Layer 5 of a small transformer language model trained on English Wikipedia (11 layers, counted from 0, width 64).
A neuron's activation on a vector x is SiLU(gate . x) times (in . x), where the dot is the dot product.
The model reads these tokens: " M" "F" "A" " stud" "ent" " at"

The vector x that enters this layer's MLP at each token. A number n stands for (n - 128) times 0.018.
0 " M": 151, 130, 139, 130, 62, 35, 79, 26, 47, 121, 70, 117, 90, 176, 114, 124, 180, 138, 78, 125, 210, 129, 152, 103, 147, 110, 169, 236, 136, 72, 154, 105, 121, 155, 167, 155, 119, 230, 61, 139, 100, 167, 61, 103, 172, 180, 220, 111, 161, 102, 203, 138, 90, 65, 142, 171, 94, 200, 134, 88, 182, 147, 87, 65
1 "F": 145, 90, 154, 79, 170, 43, 64, 52, 180, 137, 94, 73, 104, 131, 108, 98, 97, 128, 67, 139, 161, 83, 110, 167, 136, 138, 153, 201, 50, 83, 156, 86, 161, 195, 147, 161, 97, 228, 84, 194, 173, 78, 121, 162, 201, 123, 180, 79, 119, 218, 52, 149, 139, 119, 232, 102, 64, 185, 131, 84, 178, 182, 115, 112
2 "A": 126, 96, 211, 142, 170, 28, 109, 44, 206, 151, 91, 85, 161, 130, 20, 60, 139, 185, 71, 129, 185, 98, 51, 174, 222, 149, 170, 145, 58, 110, 145, 125, 211, 97, 163, 120, 135, 151, 80, 124, 130, 112, 154, 134, 147, 100, 177, 70, 88, 89, 135, 180, 79, 167, 111, 144, 21, 108, 74, 142, 176, 122, 143, 157
3 " stud": 80, 218, 182, 157, 156, 67, 94, 190, 157, 95, 99, 100, 69, 114, 133, 145, 98, 191, 155, 141, 128, 116, 187, 147, 181, 150, 126, 82, 104, 96, 57, 187, 125, 93, 81, 20, 139, 116, 50, 134, 118, 174, 95, 177, 172, 142, 67, 178, 144, 111, 134, 123, 144, 65, 164, 75, 157, 199, 251, 155, 179, 95, 201, 4
4 "ent": 88, 192, 156, 203, 180, 24, 181, 107, 146, 209, 167, 89, 141, 109, 96, 179, 121, 123, 188, 78, 96, 41, 120, 104, 113, 144, 169, 90, 131, 167, 81, 69, 108, 120, 168, 4, 114, 92, 125, 233, 167, 131, 155, 173, 137, 161, 96, 112, 93, 58, 198, 92, 213, 134, 158, 61, 119, 131, 130, 144, 185, 87, 78, 116
5 " at": 123, 169, 129, 155, 130, 52, 152, 105, 106, 161, 145, 80, 167, 96, 133, 77, 84, 160, 111, 87, 160, 101, 171, 108, 177, 165, 217, 94, 217, 63, 57, 132, 135, 109, 155, 50, 62, 50, 60, 93, 85, 202, 83, 151, 152, 143, 183, 147, 42, 21, 208, 170, 164, 134, 108, 92, 117, 163, 207, 115, 140, 99, 110, 65

Each question shows the input weights of one neuron of the MLP. A number n stands for (n - 128) times 0.0073.

n132 gate: 205, 123, 139, 146, 174, 191, 156, 186, 177, 154, 134, 195, 149, 136, 155, 116, 144, 13, 137, 126, 112, 126, 129, 124, 73, 88, 128, 118, 139, 118, 151, 120, 88, 133, 142, 101, 157, 163, 161, 167, 90, 81, 62, 80, 95, 113, 159, 161, 143, 85, 141, 97, 128, 76, 154, 103, 123, 161, 147, 120, 215, 168, 77, 165
n132 in: 142, 160, 89, 157, 228, 131, 91, 124, 156, 79, 93, 140, 165, 135, 138, 154, 134, 127, 104, 119, 166, 122, 126, 133, 109, 163, 171, 140, 104, 152, 75, 166, 74, 126, 49, 132, 114, 184, 106, 169, 191, 85, 192, 139, 47, 118, 119, 115, 110, 144, 126, 127, 149, 110, 141, 131, 119, 130, 132, 115, 107, 103, 106, 139
It fires most on token 4 "ent"

n180 gate: 82, 152, 161, 56, 167, 164, 130, 153, 165, 104, 162, 129, 96, 202, 137, 111, 138, 94, 129, 122, 155, 177, 146, 76, 129, 134, 136, 192, 83, 136, 205, 104, 158, 105, 105, 118, 111, 103, 188, 134, 138, 157, 155, 171, 90, 138, 156, 145, 63, 148, 93, 106, 67, 85, 127, 119, 130, 54, 178, 197, 216, 111, 116, 178
n180 in: 105, 125, 74, 181, 112, 132, 141, 78, 154, 110, 106, 181, 198, 152, 154, 116, 100, 135, 100, 169, 108, 184, 75, 145, 137, 87, 92, 136, 148, 142, 66, 135, 111, 83, 143, 70, 133, 135, 83, 167, 135, 148, 86, 126, 144, 143, 119, 128, 135, 141, 140, 67, 124, 133, 86, 171, 196, 72, 129, 104, 155, 107, 159, 188
It fires most on token 0 " M"

n50 gate: 160, 101, 150, 87, 178, 144, 77, 208, 121, 210, 126, 168, 102, 144, 118, 140, 82, 44, 146, 143, 99, 141, 167, 179, 138, 94, 100, 138, 166, 181, 124, 119, 121, 68, 94, 179, 107, 163, 108, 103, 135, 127, 100, 165, 64, 125, 155, 160, 119, 97, 118, 123, 141, 63, 140, 127, 123, 130, 122, 96, 165, 99, 134, 142
n50 in: 60, 148, 164, 184, 135, 178, 139, 143, 141, 153, 107, 159, 127, 98, 168, 111, 123, 156, 127, 136, 128, 121, 102, 132, 142, 106, 83, 127, 121, 70, 156, 159, 132, 168, 76, 114, 102, 81, 74, 132, 118, 181, 84, 124, 137, 101, 179, 173, 139, 145, 135, 119, 103, 119, 154, 144, 202, 120, 55, 127, 140, 139, 117, 75
On which three tokens does it fire most, strongest first? 4 "ent", 1 "F", 2 "A"

n77 gate: 138, 105, 117, 151, 103, 113, 145, 98, 148, 105, 112, 121, 136, 152, 154, 199, 180, 156, 151, 183, 119, 136, 126, 69, 88, 119, 149, 142, 102, 128, 201, 137, 155, 130, 158, 132, 152, 142, 156, 131, 83, 91, 135, 114, 122, 85, 131, 88, 98, 99, 128, 149, 148, 141, 110, 113, 135, 71, 147, 138, 135, 158, 151, 99
n77 in: 162, 112, 138, 142, 120, 121, 106, 133, 104, 131, 138, 117, 162, 130, 106, 101, 128, 97, 111, 123, 120, 170, 171, 105, 172, 99, 116, 57, 81, 120, 108, 170, 175, 104, 152, 129, 129, 131, 104, 111, 117, 88, 144, 115, 132, 175, 104, 119, 145, 138, 106, 95, 132, 162, 115, 170, 129, 171, 141, 76, 82, 122, 78, 133
Its two highest activations, in order, are on tokens 4 "ent", 2 "A"

n0 gate: 134, 141, 157, 139, 114, 69, 132, 103, 111, 64, 153, 92, 113, 108, 139, 118, 135, 117, 150, 153, 86, 129, 94, 128, 69, 130, 99, 144, 69, 106, 146, 139, 141, 164, 141, 156, 126, 186, 119, 121, 141, 132, 193, 129, 112, 151, 161, 121, 141, 141, 128, 103, 188, 169, 117, 173, 97, 197, 78, 166, 53, 176, 132, 156
n0 in: 188, 225, 118, 153, 160, 55, 85, 174, 163, 151, 137, 167, 189, 128, 135, 97, 165, 121, 119, 109, 169, 165, 167, 123, 107, 117, 127, 126, 99, 122, 113, 87, 111, 126, 130, 123, 144, 91, 111, 83, 141, 102, 142, 167, 97, 140, 171, 111, 140, 123, 168, 80, 126, 114, 122, 205, 130, 146, 108, 67, 97, 73, 128, 105
On which token does it fire most, and how strongly? 0 " M", at about 1.2

n119 gate: 177, 117, 148, 214, 112, 142, 123, 130, 178, 109, 157, 134, 123, 129, 112, 136, 168, 44, 119, 109, 102, 113, 163, 131, 135, 110, 139, 129, 66, 187, 91, 51, 136, 189, 119, 77, 138, 96, 107, 219, 110, 173, 132, 51, 116, 126, 84, 130, 202, 141, 89, 121, 131, 155, 62, 149, 106, 159, 132, 153, 169, 133, 138, 106
n119 in: 185, 189, 186, 87, 52, 118, 163, 141, 86, 146, 125, 198, 101, 96, 121, 78, 110, 42, 144, 131, 79, 176, 118, 162, 152, 127, 85, 85, 103, 182, 133, 85, 89, 105, 136, 110, 50, 107, 166, 147, 157, 164, 137, 92, 171, 143, 162, 56, 146, 157, 148, 113, 141, 145, 179, 92, 139, 143, 134, 132, 146, 122, 117, 111
On which token does it fire most, and how strongly? 4 "ent", at about 3.6

n108 gate: 131, 160, 147, 139, 148, 171, 114, 172, 99, 92, 156, 76, 105, 108, 150, 177, 118, 171, 85, 69, 161, 129, 121, 109, 164, 118, 124, 196, 133, 150, 99, 135, 111, 90, 128, 201, 153, 64, 69, 84, 161, 123, 162, 156, 113, 74, 121, 133, 120, 202, 74, 143, 140, 95, 90, 179, 57, 111, 96, 158, 146, 150, 104, 78
n108 in: 137, 134, 117, 147, 177, 200, 148, 148, 163, 109, 166, 166, 129, 127, 159, 127, 150, 69, 119, 145, 141, 185, 72, 111, 103, 120, 112, 119, 190, 87, 145, 110, 96, 153, 158, 114, 219, 105, 105, 158, 205, 103, 146, 134, 112, 103, 126, 143, 164, 201, 113, 102, 129, 146, 170, 134, 122, 151, 120, 104, 117, 100, 161, 121
On which three tokens does it fire most, strongest first? 5 " at", 0 " M", 4 "ent"

n114 gate: 87, 180, 150, 203, 125, 103, 137, 185, 188, 108, 57, 115, 166, 119, 144, 90, 114, 67, 141, 153, 109, 151, 197, 176, 162, 71, 94, 122, 111, 53, 165, 131, 88, 163, 131, 184, 155, 127, 104, 89, 94, 85, 136, 109, 73, 161, 127, 132, 139, 94, 162, 135, 87, 129, 159, 159, 155, 152, 165, 142, 62, 155, 135, 157
n114 in: 120, 136, 132, 95, 110, 178, 113, 117, 117, 139, 190, 153, 96, 106, 170, 146, 149, 128, 147, 95, 149, 125, 71, 102, 103, 118, 94, 152, 100, 203, 88, 140, 182, 120, 147, 135, 86, 152, 172, 175, 124, 115, 122, 144, 137, 53, 114, 99, 115, 158, 117, 108, 116, 144, 112, 95, 137, 146, 75, 143, 132, 139, 154, 92
It fires most on token 5 " at"